Layer 4 of a small transformer language model trained on English Wikipedia (8 layers, counted from 0, width 96).
A neuron's activation on a vector x is GELU(weights . x + bias), where the dot is the dot product.

Input weights of the MLP neurons that the questions are about. A number n stands for (n - 500) times 0.00071.
n5 (bias -0.149): 678,539,558,491,389,600,527,707,384,405,470,520,439,417,499,428,567,553,479,543,387,388,558,482,703,627,575,574,578,463,333,532,640,477,759,609,319,494,638,464,580,487,567,506,502,479,393,449,515,474,633,603,452,377,616,608,529,318,409,390,660,430,465,459,316,592,434,548,388,428,546,473,536,514,402,409,524,381,452,362,557,462,477,539,371,514,413,461,676,420,640,500,449,534,455,534
n12 (bias -0.171): 594,570,665,451,464,483,476,512,695,370,385,562,471,495,369,429,338,505,623,366,521,528,542,505,428,640,332,575,517,364,453,503,694,442,663,466,587,545,516,291,462,431,542,298,703,492,315,400,417,370,481,407,545,353,483,590,449,457,482,425,465,382,582,597,284,586,483,439,508,632,426,480,613,570,454,579,533,528,599,480,416,311,714,502,593,487,552,465,515,530,518,459,649,561,461,399
n14 (bias -0.175): 501,486,570,412,487,540,304,573,401,441,476,224,369,458,597,486,254,551,558,634,528,293,530,459,482,428,520,549,393,450,390,536,468,465,593,532,488,518,516,436,555,435,390,340,824,455,783,521,559,627,490,491,509,438,719,628,517,425,453,315,546,568,447,633,305,412,512,556,532,673,540,501,408,464,501,575,429,587,391,597,416,517,518,427,524,523,546,687,351,439,500,414,404,336,546,627
n26 (bias -0.237): 569,476,435,419,548,561,432,530,550,452,396,357,670,485,410,504,452,709,429,548,498,480,368,610,657,562,490,363,493,342,539,577,631,445,543,614,484,535,697,604,522,599,653,590,557,638,503,450,494,599,552,705,608,366,441,518,486,537,466,296,472,552,524,461,446,496,417,730,339,471,560,533,574,392,160,441,518,473,631,454,533,311,519,344,482,569,501,494,376,441,617,479,561,418,404,582
n27 (bias -0.341): 407,679,856,244,465,513,434,646,599,365,569,345,484,526,349,481,658,670,550,472,645,241,359,593,397,435,389,490,313,435,534,601,669,630,509,509,664,467,488,297,488,541,642,482,525,477,413,610,350,533,483,455,239,363,674,538,282,554,560,404,461,456,388,663,629,481,347,623,559,708,580,539,565,697,662,653,504,499,485,336,336,532,630,560,460,293,255,474,658,470,695,293,465,367,401,502
n29 (bias -0.368): 572,478,635,631,509,620,492,665,401,244,336,360,572,571,422,550,135,679,377,510,736,415,452,556,358,589,436,467,627,656,534,501,445,395,535,401,388,594,493,421,521,629,346,623,679,488,453,241,394,452,322,513,78,543,435,543,389,508,606,640,354,311,680,483,521,449,691,457,633,443,588,586,328,613,254,345,445,428,653,662,764,529,621,186,344,598,344,561,649,582,548,550,399,559,609,430
n37 (bias -0.135): 396,453,599,465,720,666,687,469,482,596,529,333,577,481,485,443,313,603,694,512,499,400,354,539,576,601,489,486,443,244,527,612,526,432,462,410,520,544,428,548,609,620,476,517,554,569,593,390,507,444,556,455,466,580,621,338,460,372,559,377,407,503,680,363,386,368,594,658,391,518,444,682,355,593,451,359,481,709,563,405,494,487,654,303,451,350,686,351,481,437,308,364,539,583,559,582
n86 (bias -0.146): 361,596,619,364,428,643,533,585,672,498,565,565,707,531,645,568,405,632,466,511,407,370,507,543,572,569,342,626,350,337,419,497,400,517,686,736,534,627,661,454,279,509,353,366,641,347,588,430,521,611,550,531,481,348,412,431,366,273,386,430,645,470,648,565,438,344,437,333,571,641,370,555,426,673,573,549,668,240,529,503,579,577,410,503,655,335,407,423,466,369,426,444,531,555,374,599
n87 (bias -0.225): 307,492,729,680,691,682,336,696,599,408,529,472,625,433,422,559,497,615,664,708,340,501,703,346,537,726,323,545,442,416,468,629,439,458,617,393,314,456,495,681,418,382,372,520,404,528,470,451,320,714,552,464,600,581,651,731,519,428,515,487,383,515,392,415,590,460,394,408,344,484,587,542,358,591,432,388,493,518,735,474,388,474,516,679,454,370,278,498,556,533,461,550,424,518,462,715
n89 (bias -0.168): 424,517,552,499,510,452,525,741,437,46,622,512,521,657,487,547,327,529,631,619,487,409,483,561,616,515,457,715,539,607,425,571,427,791,476,465,528,486,506,455,445,374,654,331,383,451,455,371,655,570,414,587,519,379,641,720,363,416,616,484,369,541,375,551,322,581,774,458,521,679,519,523,588,494,336,402,496,333,530,301,522,550,528,496,409,557,359,639,669,611,427,507,558,557,534,495
n105 (bias -0.263): 496,545,770,435,215,597,476,451,391,496,622,297,279,461,547,394,497,467,606,576,455,497,519,421,466,714,296,547,424,390,495,659,365,341,505,465,506,469,424,365,478,511,589,489,478,349,595,399,642,977,494,519,472,569,493,478,352,612,548,462,539,463,555,655,369,411,525,623,485,708,532,578,514,562,647,564,553,362,436,480,744,255,533,319,498,610,283,525,517,457,617,285,439,636,676,477
n108 (bias -0.326): 626,609,682,376,599,389,510,433,380,546,392,728,683,384,417,541,411,696,569,457,414,498,560,495,473,388,231,745,338,486,649,659,638,511,627,438,497,426,756,577,409,539,430,419,619,234,451,663,516,600,271,460,573,307,660,642,576,408,370,288,586,561,593,653,684,582,504,371,614,592,489,421,245,694,581,211,659,463,572,375,480,622,289,288,428,329,429,564,806,435,492,481,469,246,426,546
n124 (bias -0.063): 557,426,528,534,646,635,586,560,497,484,318,453,715,509,329,383,534,529,643,701,463,474,410,383,390,431,459,445,642,433,523,464,430,484,522,454,645,765,434,405,429,451,487,398,670,479,321,479,538,571,503,352,487,530,562,657,581,494,560,280,429,531,574,556,575,481,565,617,592,405,444,509,477,589,308,421,468,553,441,449,464,556,604,486,598,430,470,537,546,658,546,494,433,413,445,699
n126 (bias -0.221): 535,486,489,608,609,528,489,619,420,562,512,409,563,388,501,651,533,419,691,633,452,407,498,335,507,486,344,504,351,389,324,628,544,472,551,615,617,383,633,673,614,424,512,551,407,411,704,388,320,700,628,502,530,631,546,361,324,419,460,350,474,631,612,746,612,457,430,336,554,392,519,377,222,681,492,476,590,424,550,419,574,476,396,484,442,448,546,496,562,367,330,352,388,440,577,564
n136 (bias -0.172): 373,622,405,365,546,471,515,484,609,644,308,575,694,505,530,500,238,697,474,384,571,483,402,504,470,358,457,658,600,511,408,496,507,456,533,684,597,597,532,585,513,367,371,413,670,490,419,415,307,632,321,298,512,511,511,586,653,732,395,243,437,463,517,524,425,548,563,440,361,567,586,490,392,580,540,401,476,472,526,618,488,508,526,473,426,258,510,601,417,415,280,557,476,416,592,529
n144 (bias -0.139): 556,483,540,303,561,429,512,383,613,380,578,464,496,576,379,612,366,625,515,299,449,442,419,480,409,531,542,436,464,504,516,460,426,445,468,530,526,664,523,471,443,467,543,583,522,495,617,531,393,359,377,669,472,632,563,402,400,534,575,515,268,500,484,522,506,616,566,520,633,697,564,584,576,472,391,482,486,546,654,582,523,381,616,401,438,416,489,461,598,594,566,472,528,328,610,664
n149 (bias -0.194): 570,564,538,614,619,598,318,441,642,603,536,294,507,400,648,461,340,577,561,436,774,399,548,510,431,591,512,637,617,518,684,510,306,737,615,291,512,414,439,513,542,429,326,402,549,390,387,446,520,619,320,447,366,568,759,534,394,588,484,404,454,375,445,525,333,296,523,496,396,657,706,707,316,508,436,367,425,630,598,577,782,401,491,560,507,375,557,397,492,467,374,385,426,368,313,440
n159 (bias -0.249): 527,570,285,514,466,358,456,493,617,587,658,468,510,462,524,434,454,492,710,499,521,557,613,549,707,463,525,478,365,435,392,668,475,497,382,603,426,537,641,722,383,573,535,505,531,360,587,493,297,433,542,609,302,325,394,525,526,449,540,349,543,346,433,594,490,437,534,360,704,498,671,655,359,443,581,490,569,626,467,421,600,495,573,458,487,416,387,752,441,391,415,402,727,606,458,488
n161 (bias -0.297): 247,569,538,639,547,445,647,451,466,582,421,334,694,267,573,560,290,521,498,469,437,317,656,335,600,554,537,616,429,405,654,638,277,677,597,604,294,634,631,357,231,641,500,330,425,437,488,538,405,470,380,536,342,483,356,710,547,336,528,416,467,529,345,572,381,409,600,580,460,690,640,508,564,624,583,428,554,719,383,578,586,456,643,414,526,299,466,511,589,415,400,450,594,573,429,355
n162 (bias -0.235): 451,707,652,739,747,661,503,661,491,499,715,481,487,428,471,347,403,551,620,621,416,469,349,277,444,435,445,294,336,407,495,459,545,429,451,385,380,434,363,513,647,485,502,522,673,213,564,535,609,583,491,828,443,696,440,698,484,544,584,539,432,667,559,407,551,274,435,480,644,433,446,677,549,576,613,291,709,483,437,388,355,425,486,495,450,487,526,528,490,427,340,352,545,490,459,601
n170 (bias -0.075): 353,488,511,468,684,550,537,510,564,303,531,528,659,618,289,356,438,498,544,383,562,627,416,563,542,589,519,351,418,360,419,579,410,762,550,609,469,404,707,582,670,591,593,463,666,451,468,482,599,403,361,555,483,408,635,519,423,462,702,562,482,321,510,638,421,510,722,538,507,539,547,525,501,491,444,560,483,460,495,490,428,474,368,580,416,441,403,615,604,398,511,472,622,339,402,376
n175 (bias -0.147): 663,591,594,645,441,474,387,602,648,513,429,573,584,479,481,420,387,590,599,717,371,574,75,271,493,685,360,325,500,466,703,687,594,513,465,605,537,815,695,391,515,679,451,572,511,584,459,396,430,722,360,619,457,473,314,461,474,459,539,381,326,382,350,575,514,482,602,337,481,610,480,538,595,479,208,240,517,505,631,477,455,466,526,424,625,414,479,536,477,431,507,451,233,412,477,597
n179 (bias -0.177): 332,835,451,377,610,453,400,505,529,552,604,496,579,351,396,552,444,711,444,355,337,554,573,500,445,433,497,487,589,414,641,574,513,717,641,595,448,456,719,358,618,737,597,495,548,402,573,448,515,409,573,666,462,390,599,666,414,578,332,622,451,520,371,441,404,572,388,559,603,446,419,467,396,542,610,519,481,511,433,312,493,438,626,341,302,522,376,414,543,520,515,476,303,650,546,642
n193 (bias -0.173): 444,570,475,578,641,619,495,512,621,539,534,330,654,495,359,508,484,423,530,511,615,276,332,183,357,493,492,579,446,489,404,467,449,591,526,552,571,469,387,619,537,583,471,515,499,388,592,487,560,546,565,619,673,461,399,625,564,447,409,402,426,500,527,681,361,365,431,405,592,429,518,569,416,616,581,522,552,413,493,299,501,539,426,508,592,491,500,481,569,414,503,546,359,397,662,519
n204 (bias -0.202): 406,514,433,349,558,535,463,646,470,508,640,411,476,386,535,456,618,395,440,685,532,273,446,472,474,522,356,470,541,287,550,659,457,511,616,519,449,505,618,402,480,571,593,487,618,407,505,472,627,466,625,540,500,446,496,548,467,386,408,566,502,605,509,523,557,516,486,700,442,434,466,486,273,464,372,523,604,412,522,381,724,497,477,549,420,497,492,547,426,533,540,610,347,502,503,405
n207 (bias -0.397): 359,705,487,451,332,459,532,366,381,426,597,368,559,359,363,735,520,669,661,476,549,450,309,253,485,752,143,379,439,377,527,830,516,468,636,509,371,488,481,543,364,579,464,569,523,483,463,490,590,549,577,620,325,559,777,541,261,540,406,507,582,525,632,595,392,539,577,543,355,469,384,511,347,569,465,422,433,418,552,462,703,564,599,429,437,593,283,665,791,459,696,461,300,715,757,493
n221 (bias -0.161): 447,504,488,424,434,549,321,478,361,543,457,418,448,554,393,470,488,493,789,632,491,322,612,570,539,649,551,539,489,440,532,470,320,495,367,236,469,413,470,541,314,590,617,281,667,522,459,322,419,471,596,686,470,647,617,509,584,548,472,520,388,330,523,543,438,599,442,456,336,641,600,657,417,577,585,427,595,651,531,189,513,455,558,356,398,187,530,487,588,686,274,639,556,570,559,582
n229 (bias -0.070): 439,414,544,384,489,376,494,464,404,445,556,238,648,473,515,367,616,505,663,639,451,419,505,384,720,742,432,604,457,511,566,545,492,412,437,490,490,508,643,720,464,618,666,453,493,498,511,518,430,506,631,450,528,572,599,596,356,472,461,332,253,546,602,522,455,461,471,532,453,471,527,528,402,550,435,519,704,509,543,394,674,418,524,494,582,557,546,424,345,382,563,431,339,502,619,528
n232 (bias -0.014): 484,648,393,401,496,538,439,501,558,369,538,617,523,607,404,624,449,538,541,398,507,599,359,306,475,582,472,551,458,244,505,547,486,556,496,543,533,519,658,500,556,482,519,587,583,397,557,401,529,616,542,599,522,462,575,321,438,434,510,492,449,426,376,556,550,451,573,702,443,495,411,595,407,556,457,456,426,502,687,609,517,428,554,433,456,495,481,379,489,362,545,559,524,487,502,507
n238 (bias -0.190): 716,481,491,571,525,624,348,761,523,440,433,477,674,450,327,358,424,433,402,635,557,380,585,391,637,668,393,397,552,529,668,475,355,450,428,523,479,698,454,484,515,560,540,457,444,479,609,326,410,630,638,462,565,418,657,619,444,326,519,529,437,557,511,585,444,405,669,451,420,456,542,476,294,506,378,468,575,410,622,444,372,469,622,446,373,518,554,374,513,638,599,444,552,357,586,412
n250 (bias -0.243): 460,464,463,589,496,637,344,581,603,566,566,566,562,375,603,499,429,576,535,525,620,278,367,275,499,631,460,569,547,383,450,619,529,609,527,383,454,697,703,381,508,547,483,374,443,434,616,560,271,524,431,527,535,574,592,259,528,495,610,427,467,425,444,461,506,362,456,334,453,456,448,445,627,499,546,397,400,636,559,509,578,522,497,395,507,490,349,406,612,501,427,546,515,592,628,610
n255 (bias -0.309): 496,603,637,635,333,531,345,573,605,539,372,431,615,439,513,592,408,543,775,607,577,375,412,278,560,540,607,625,561,394,396,514,345,493,627,576,288,453,432,429,653,567,403,378,533,346,494,578,601,427,484,407,493,371,557,515,483,512,567,429,475,405,490,472,461,319,581,493,371,548,591,528,579,633,618,642,724,629,405,531,816,573,616,529,468,430,494,382,488,311,453,344,494,304,483,461

Each question shows a token from some text and the vector x that enters the MLP there. A number n stands for (n - 500) times 0.017.

"h": 480,420,497,502,466,498,467,392,374,645,598,431,339,730,584,449,518,399,441,581,406,545,532,383,431,462,594,510,437,621,554,459,410,496,602,402,437,555,449,537,523,506,548,555,233,457,466,696,609,498,378,398,532,614,417,380,479,526,508,789,449,590,457,544,448,490,565,490,510,501,573,380,608,460,533,482,589,561,273,538,301,359,497,406,566,779,539,512,631,530,621,559,566,587,293,524
Which neuron fires most, and how strongly? n105, at about 0.78

" media": 578,525,386,488,493,404,589,483,618,632,570,484,594,519,444,502,480,212,472,358,470,445,474,729,683,547,603,390,601,412,478,461,435,317,458,457,500,576,348,496,516,437,525,479,405,615,498,628,588,629,621,642,628,421,541,418,447,619,579,576,367,642,515,595,484,483,281,469,518,429,485,431,482,425,340,545,409,540,558,537,497,522,459,555,573,762,613,347,276,326,494,499,500,416,579,339
Which of these neurons fires most? n26

"im": 464,383,634,497,469,182,714,482,652,577,683,404,602,522,626,390,516,609,465,670,494,548,696,658,588,563,551,324,543,551,528,391,433,271,429,626,481,382,484,525,435,618,381,504,356,523,455,567,526,497,623,440,525,412,520,517,496,515,463,466,645,530,463,533,473,590,445,380,430,476,499,453,616,636,658,615,387,420,380,470,404,512,442,546,396,252,603,453,547,525,464,529,608,539,389,426
Which two neurons fire most, strongest first? n86, n159

"s": 449,292,584,719,491,461,404,449,469,636,594,418,411,511,896,491,395,407,436,465,483,450,493,584,551,462,668,514,487,387,404,437,490,569,504,416,481,505,370,353,582,412,449,509,506,515,592,581,496,548,546,420,587,505,467,481,534,465,470,619,640,451,459,534,595,421,488,523,451,468,469,320,488,528,460,630,463,553,552,579,604,552,318,463,761,672,590,560,342,220,464,493,456,449,535,468
Which neuron fires most, and how strongly? n14, at about 2.4

" American": 551,514,441,586,617,391,461,202,526,324,599,569,402,519,448,539,409,385,491,446,557,491,423,519,489,570,671,429,565,454,364,451,460,278,396,567,541,502,440,555,496,451,403,594,463,437,539,523,537,476,506,500,573,456,587,383,572,517,546,510,479,556,514,586,567,451,433,477,460,473,429,640,436,492,354,459,444,551,543,510,485,579,520,552,593,637,786,466,544,346,413,549,662,465,506,502
Which neuron fires most, and how strongly? n232, at about 1.5

" Species": 492,534,522,599,662,377,663,570,501,387,564,515,467,556,376,491,494,356,542,395,384,522,572,545,504,581,447,535,661,572,537,427,442,428,329,505,410,479,287,551,423,314,433,368,425,409,523,447,383,565,619,546,740,580,520,505,566,557,612,839,526,561,485,516,349,427,603,383,583,468,404,385,545,429,498,559,413,500,461,382,502,552,538,565,301,542,656,539,530,508,507,478,535,575,623,499
Which two neurons fire most, strongest first? n89, n238

" Buck": 529,471,410,451,587,338,450,372,455,544,504,516,457,578,561,543,555,495,377,483,375,653,470,576,455,292,580,446,481,458,555,602,524,591,495,664,525,563,496,504,558,492,460,477,486,442,498,491,596,231,665,496,526,448,339,377,504,557,417,621,496,603,481,546,518,354,492,501,454,470,508,292,478,505,546,646,486,430,309,571,378,445,386,537,778,580,621,436,403,526,538,748,628,458,463,567
Which of these neurons fires most? n179

" auto": 467,472,355,636,477,302,571,435,485,606,379,545,472,545,596,570,562,212,325,273,453,465,554,635,503,535,480,368,624,538,452,271,543,352,461,671,609,411,420,561,586,468,600,697,461,548,474,510,481,539,500,398,454,523,493,326,438,602,451,606,483,343,488,592,632,550,334,586,493,552,494,479,428,484,412,531,414,463,552,597,536,532,511,575,455,450,599,536,431,441,374,715,508,527,530,479
Which of these neurons fires most? n136

" Peak": 514,664,316,580,470,372,584,318,512,655,498,489,506,684,524,418,528,425,483,514,386,594,335,389,561,420,580,412,651,513,520,352,595,444,475,430,548,461,469,583,494,435,492,364,456,623,602,545,404,253,499,416,674,561,463,408,441,579,624,316,412,358,503,530,551,622,529,532,459,498,486,478,364,541,513,616,475,536,352,498,464,695,377,573,617,427,637,487,410,546,709,603,488,423,355,613
Which two neurons fire most, strongest first? n124, n136

",": 463,496,552,450,541,586,497,441,466,494,661,568,375,501,648,610,636,561,445,359,481,515,459,386,493,467,495,426,575,566,491,506,526,498,492,542,550,480,371,535,439,583,415,521,391,433,573,594,730,472,620,527,447,497,639,350,490,492,536,632,677,675,539,466,554,471,519,527,356,188,383,455,495,340,549,527,508,527,530,496,527,544,399,369,436,795,608,469,468,314,440,517,492,550,473,450
Which neuron fires most, and how strongly? n207, at about 1.7

"ro": 556,488,493,642,414,340,675,709,526,574,532,609,545,373,542,565,333,172,583,508,382,509,484,614,527,482,614,380,530,588,435,491,456,305,494,576,512,536,357,472,453,404,463,619,328,653,454,598,579,623,509,388,664,513,470,584,462,508,555,432,579,418,509,562,471,546,332,531,486,543,582,510,459,473,446,480,440,553,383,397,531,614,538,608,454,405,603,332,360,549,539,552,757,534,158,400
Which of these neurons fires most? n5

"ach": 526,519,384,386,490,321,327,563,363,705,572,516,355,400,631,430,497,567,482,520,362,628,660,593,485,386,724,447,438,552,440,339,473,598,526,544,469,371,474,464,655,459,471,504,479,488,521,394,610,383,630,577,500,371,487,673,539,516,553,605,510,616,482,573,514,789,433,443,485,381,465,318,578,548,643,467,360,450,341,559,403,557,459,464,675,672,458,474,574,572,492,561,413,444,534,418
Which of these neurons fires most? n179

" ": 562,398,546,521,499,414,602,454,547,503,491,570,427,526,492,428,591,524,455,436,458,635,402,476,582,514,530,427,567,489,434,390,445,375,470,627,530,512,511,511,479,457,413,565,500,668,457,498,537,552,541,604,512,489,469,399,421,536,528,576,421,459,481,443,676,464,467,430,448,536,525,501,432,346,483,245,406,558,625,517,405,519,466,519,772,634,465,434,522,463,520,812,620,466,342,536
Which of these neurons fires most? n175

"y": 482,562,466,523,606,297,273,526,433,760,429,629,377,554,723,456,491,463,507,435,381,663,573,623,483,361,619,341,518,466,510,507,519,643,459,619,519,499,420,585,511,313,531,527,261,472,515,587,757,389,490,550,534,428,436,557,495,498,420,636,517,580,503,584,519,581,645,471,442,604,468,335,471,439,527,477,520,414,255,478,449,661,447,477,563,542,466,601,456,406,398,566,498,550,512,457
Which three neurons fire most, strongest first? n179, n159, n89

" baseball": 582,430,414,626,600,287,508,490,563,490,584,479,386,576,477,530,415,350,334,456,436,358,419,514,616,570,510,369,630,296,484,425,445,364,341,619,564,433,437,520,514,340,532,505,467,515,441,435,513,382,511,576,654,445,574,547,527,583,507,473,553,547,467,603,550,384,435,576,471,495,498,462,484,495,496,534,534,642,438,466,433,499,409,477,511,724,724,383,443,392,597,599,609,597,610,537
Which of these neurons fires most? n26

"die": 464,374,585,537,559,398,499,405,501,387,537,439,427,547,643,673,531,442,444,512,573,541,541,426,635,411,610,490,408,401,423,146,398,441,570,513,531,553,476,571,518,346,426,552,538,412,441,642,522,478,505,335,571,403,421,424,522,489,402,515,405,634,528,556,612,399,646,448,505,480,174,514,453,497,499,523,565,496,468,565,560,587,407,677,629,665,650,544,426,358,577,492,710,550,439,463
Which of these neurons fires most? n86

"-": 420,423,534,686,492,456,487,370,503,408,532,487,555,491,533,546,570,522,522,469,477,538,582,491,430,521,448,505,476,579,576,501,480,430,361,479,515,455,461,433,442,508,464,442,462,452,548,515,472,489,537,349,499,524,482,532,498,487,485,755,426,437,557,393,616,592,447,365,435,415,508,448,481,503,442,497,356,483,494,526,446,818,509,555,482,529,648,545,549,593,469,777,520,553,598,423
Which three neurons fire most, strongest first? n87, n29, n221

".": 468,436,436,581,509,445,407,705,401,464,612,534,470,488,436,492,460,415,571,377,426,561,494,468,566,512,451,542,446,464,472,511,581,466,323,444,516,464,443,611,525,623,429,641,493,591,532,407,367,537,480,524,491,428,563,506,621,473,590,596,400,409,436,454,568,557,451,582,479,321,495,539,442,599,485,485,363,519,521,544,488,399,411,648,528,545,700,567,464,507,564,673,338,529,505,546
Which of these neurons fires most? n87

"tic": 531,575,588,544,474,300,449,294,481,651,543,594,497,485,628,399,484,376,475,537,369,537,526,466,575,442,555,426,567,470,442,464,523,274,461,535,556,386,517,546,532,496,461,449,528,547,429,538,482,567,543,514,572,468,623,323,495,435,516,464,558,474,519,543,472,388,460,503,418,535,458,549,532,593,558,539,389,466,533,508,468,532,527,545,440,430,805,445,417,488,438,713,363,574,457,330
Which two neurons fire most, strongest first? n37, n136

" Romania": 541,407,444,488,476,469,620,372,531,550,559,566,318,589,234,456,408,412,488,302,448,464,477,537,472,595,522,547,510,503,519,343,478,401,475,584,605,515,438,492,515,447,498,436,561,573,545,639,583,608,601,531,555,346,568,270,560,542,541,569,607,498,500,552,519,472,321,483,502,429,242,477,435,431,426,597,456,669,545,535,573,541,491,706,721,818,504,510,457,197,474,625,578,504,430,379
Which two neurons fire most, strongest first? n232, n12

" Wind": 521,612,400,570,511,332,445,440,536,440,570,373,387,549,416,477,544,356,497,419,419,772,563,583,460,461,667,468,603,592,597,653,565,494,490,667,488,429,425,552,554,412,544,452,343,649,421,519,442,339,543,439,544,448,398,454,473,482,613,656,519,411,506,574,411,552,437,588,491,463,392,475,581,392,443,592,346,493,339,500,414,571,307,521,668,446,606,427,525,402,534,746,536,393,442,563
Which of these neurons fires most? n170

"ate": 536,437,425,540,377,399,722,522,619,503,478,508,458,490,565,498,480,548,348,526,481,497,548,629,618,557,508,492,580,492,367,379,526,380,488,642,649,392,366,436,426,525,406,472,281,553,549,595,585,582,455,250,470,363,537,587,492,497,562,503,697,676,500,524,443,546,370,488,531,507,549,573,441,607,606,530,522,512,488,454,328,577,515,551,408,383,735,420,612,356,495,474,573,468,348,389
Which of these neurons fires most? n86

"gy": 525,537,390,614,521,331,580,418,614,798,443,512,459,538,785,450,472,426,393,379,343,578,530,543,613,514,577,333,519,285,491,369,519,386,404,648,557,570,478,544,495,384,575,598,322,485,493,568,485,592,545,553,493,376,545,543,492,440,476,513,571,667,525,562,544,475,359,462,558,468,345,468,375,582,579,570,761,457,483,516,371,676,477,492,407,480,567,543,324,319,476,518,599,506,475,339
Which three neurons fire most, strongest first? n159, n86, n126

"ist": 505,501,330,658,534,452,652,404,432,644,527,505,311,457,664,440,479,443,387,467,519,472,617,652,567,521,623,420,518,519,427,548,384,335,520,438,523,559,613,523,526,456,349,577,463,441,486,471,599,637,579,468,603,341,502,507,487,540,615,340,457,678,492,519,483,271,311,441,494,509,619,591,395,542,493,538,529,595,395,397,482,487,488,415,590,505,712,478,580,428,592,535,526,464,250,464
Which of these neurons fires most? n149

";": 529,583,482,532,488,491,520,596,410,516,556,664,519,428,664,420,432,327,564,647,377,578,500,463,494,473,532,469,593,409,448,617,514,395,361,472,552,502,459,495,456,430,485,520,545,550,526,466,443,532,567,520,533,506,505,415,583,416,637,591,438,430,499,385,563,503,492,553,504,343,413,406,450,518,372,575,462,600,459,510,430,419,555,494,453,636,728,455,500,489,532,689,425,644,421,420
Which of these neurons fires most? n204

" Great": 497,512,444,491,396,180,520,171,639,566,564,639,389,483,499,398,593,415,519,297,508,642,342,508,522,415,603,400,537,474,515,389,530,512,521,538,695,443,549,483,548,520,544,344,568,393,480,632,480,381,392,374,576,586,454,479,518,505,590,544,566,619,484,514,509,552,568,583,421,533,411,397,502,638,334,529,619,450,447,619,352,552,575,552,655,619,675,431,454,543,549,573,446,352,469,562
Which two neurons fire most, strongest first? n12, n144

"che": 488,434,345,563,601,255,552,497,430,666,505,420,429,505,487,573,450,355,513,314,164,535,513,536,456,497,483,419,396,358,522,320,429,573,536,591,605,455,268,596,547,489,355,627,543,463,411,552,473,533,520,645,540,443,556,448,488,531,417,481,515,491,492,563,573,588,335,380,541,448,567,638,664,539,405,617,434,460,458,520,463,679,563,449,456,638,525,387,507,531,681,660,634,636,470,544
Which three neurons fire most, strongest first? n144, n179, n193

"n": 461,357,588,630,608,365,684,328,618,479,643,531,575,268,697,486,424,366,456,299,510,541,391,518,550,584,515,503,566,389,510,375,418,607,432,614,510,552,494,482,450,495,295,484,332,447,472,491,554,515,480,546,742,554,572,319,547,460,468,475,681,507,507,609,546,422,467,517,331,547,439,583,467,410,493,535,380,567,486,567,495,624,535,571,521,728,556,372,590,299,463,578,460,417,466,430
Which neuron fires most, and how strongly? n149, at about 1.5

" Robert": 422,322,642,461,616,287,444,353,550,371,524,507,480,563,542,586,556,352,475,484,458,415,528,555,463,484,545,488,455,487,487,298,582,471,425,572,476,468,236,431,469,565,494,495,539,412,517,507,529,507,692,414,643,458,444,517,581,455,533,612,625,684,530,558,538,393,619,524,431,366,335,539,575,524,460,404,483,380,435,471,518,561,378,612,695,496,710,588,474,637,504,573,610,511,334,555
Which of these neurons fires most? n124

"fi": 493,454,467,551,556,238,599,547,465,791,544,545,478,375,429,414,430,304,495,489,374,458,611,663,425,476,563,456,571,460,501,513,292,614,436,691,646,495,370,450,482,300,502,534,517,354,397,543,587,386,606,627,656,452,493,522,474,588,554,546,589,511,527,534,660,620,507,318,478,544,432,366,663,472,477,606,532,457,385,405,438,508,377,666,460,354,479,601,553,597,387,643,434,591,484,478
Which neuron fires most, and how strongly? n221, at about 0.34

" Clark": 464,452,456,479,599,298,491,503,474,420,564,541,290,686,403,563,455,395,416,465,349,543,548,563,470,508,563,479,669,474,388,510,496,369,468,510,589,455,361,336,493,525,496,470,457,433,588,600,465,351,761,425,704,478,388,523,478,564,429,653,537,649,475,549,594,466,633,495,495,316,359,391,431,563,502,529,411,481,367,523,426,597,445,554,691,526,684,676,529,578,567,564,575,442,518,522
Which of these neurons fires most? n204

" Rock": 504,566,417,554,516,276,478,320,658,510,517,513,528,544,637,476,703,237,326,454,479,641,414,540,541,242,642,428,407,427,575,484,576,394,509,474,499,479,433,533,554,400,493,488,463,591,548,527,524,167,592,486,567,466,594,330,484,560,502,611,530,503,475,598,449,562,596,558,523,498,384,377,449,455,463,688,505,385,456,550,500,652,356,549,634,539,581,404,461,475,507,660,561,432,429,578
Which of these neurons fires most? n170

" Arkansas": 408,484,340,521,526,394,607,463,624,486,467,466,277,514,332,548,374,377,469,359,549,568,362,417,606,552,501,485,599,541,419,430,453,395,462,652,587,471,470,409,514,327,498,450,643,490,361,684,530,404,577,464,649,431,563,601,664,551,609,614,564,462,439,591,454,469,439,554,485,423,384,428,443,503,583,552,427,631,526,457,447,591,523,545,786,559,649,437,498,454,454,539,614,458,480,343
Which of these neurons fires most? n12

"i": 385,471,482,535,513,309,443,501,469,826,590,564,503,523,773,355,610,249,472,515,696,499,492,655,630,554,493,385,580,435,442,470,535,536,500,461,502,518,457,487,526,543,443,484,425,464,492,759,678,350,553,387,440,485,449,323,483,491,477,604,514,603,491,536,448,637,620,415,488,540,208,338,546,475,449,406,597,571,400,553,494,627,373,533,595,482,477,499,422,326,492,555,463,678,393,553
Which of these neurons fires most? n204

"7": 567,556,498,330,475,398,416,365,497,343,546,763,381,506,663,569,629,416,544,430,419,516,493,398,610,566,575,559,453,549,408,474,457,602,239,511,542,354,494,528,506,564,514,499,436,565,360,537,506,420,605,508,474,468,612,526,509,482,575,650,600,548,404,548,504,515,486,447,412,398,438,537,556,498,589,532,406,601,583,294,441,522,419,485,475,624,620,351,477,645,524,599,521,616,436,483
Which three neurons fire most, strongest first? n221, n89, n232

" politician": 444,443,424,527,442,385,593,438,451,455,550,425,544,588,432,405,478,464,345,449,444,457,483,623,724,585,521,523,602,461,491,468,367,376,430,641,539,532,496,588,498,488,491,634,505,466,438,509,483,545,574,480,548,384,397,494,623,528,651,541,399,637,489,555,559,343,316,401,299,477,416,387,411,472,493,578,337,540,451,506,486,558,484,453,762,526,737,487,594,470,572,580,538,462,524,492
Which three neurons fire most, strongest first? n229, n26, n238

" by": 480,469,470,514,554,427,624,502,538,287,447,485,479,572,529,453,417,556,397,366,595,529,578,587,437,551,682,566,534,630,307,505,548,389,455,559,478,586,576,490,478,565,517,652,419,619,439,571,541,539,468,418,601,477,430,384,439,546,391,537,435,533,460,418,488,560,465,593,468,404,343,496,401,511,605,507,498,461,380,651,507,470,555,500,604,392,789,480,435,333,498,581,524,547,529,523
Which two neurons fire most, strongest first? n136, n232

"\n": 489,320,575,636,632,521,487,636,594,477,538,528,479,577,399,490,395,385,515,456,454,566,475,449,479,519,547,498,474,652,421,284,567,467,371,627,460,515,500,561,692,346,457,483,492,444,568,429,550,442,504,562,550,435,455,436,432,485,554,617,521,552,472,351,461,571,472,536,567,489,601,409,496,548,529,510,401,530,487,465,544,633,481,403,462,584,557,525,468,586,450,743,301,555,385,498
Which of these neurons fires most? n29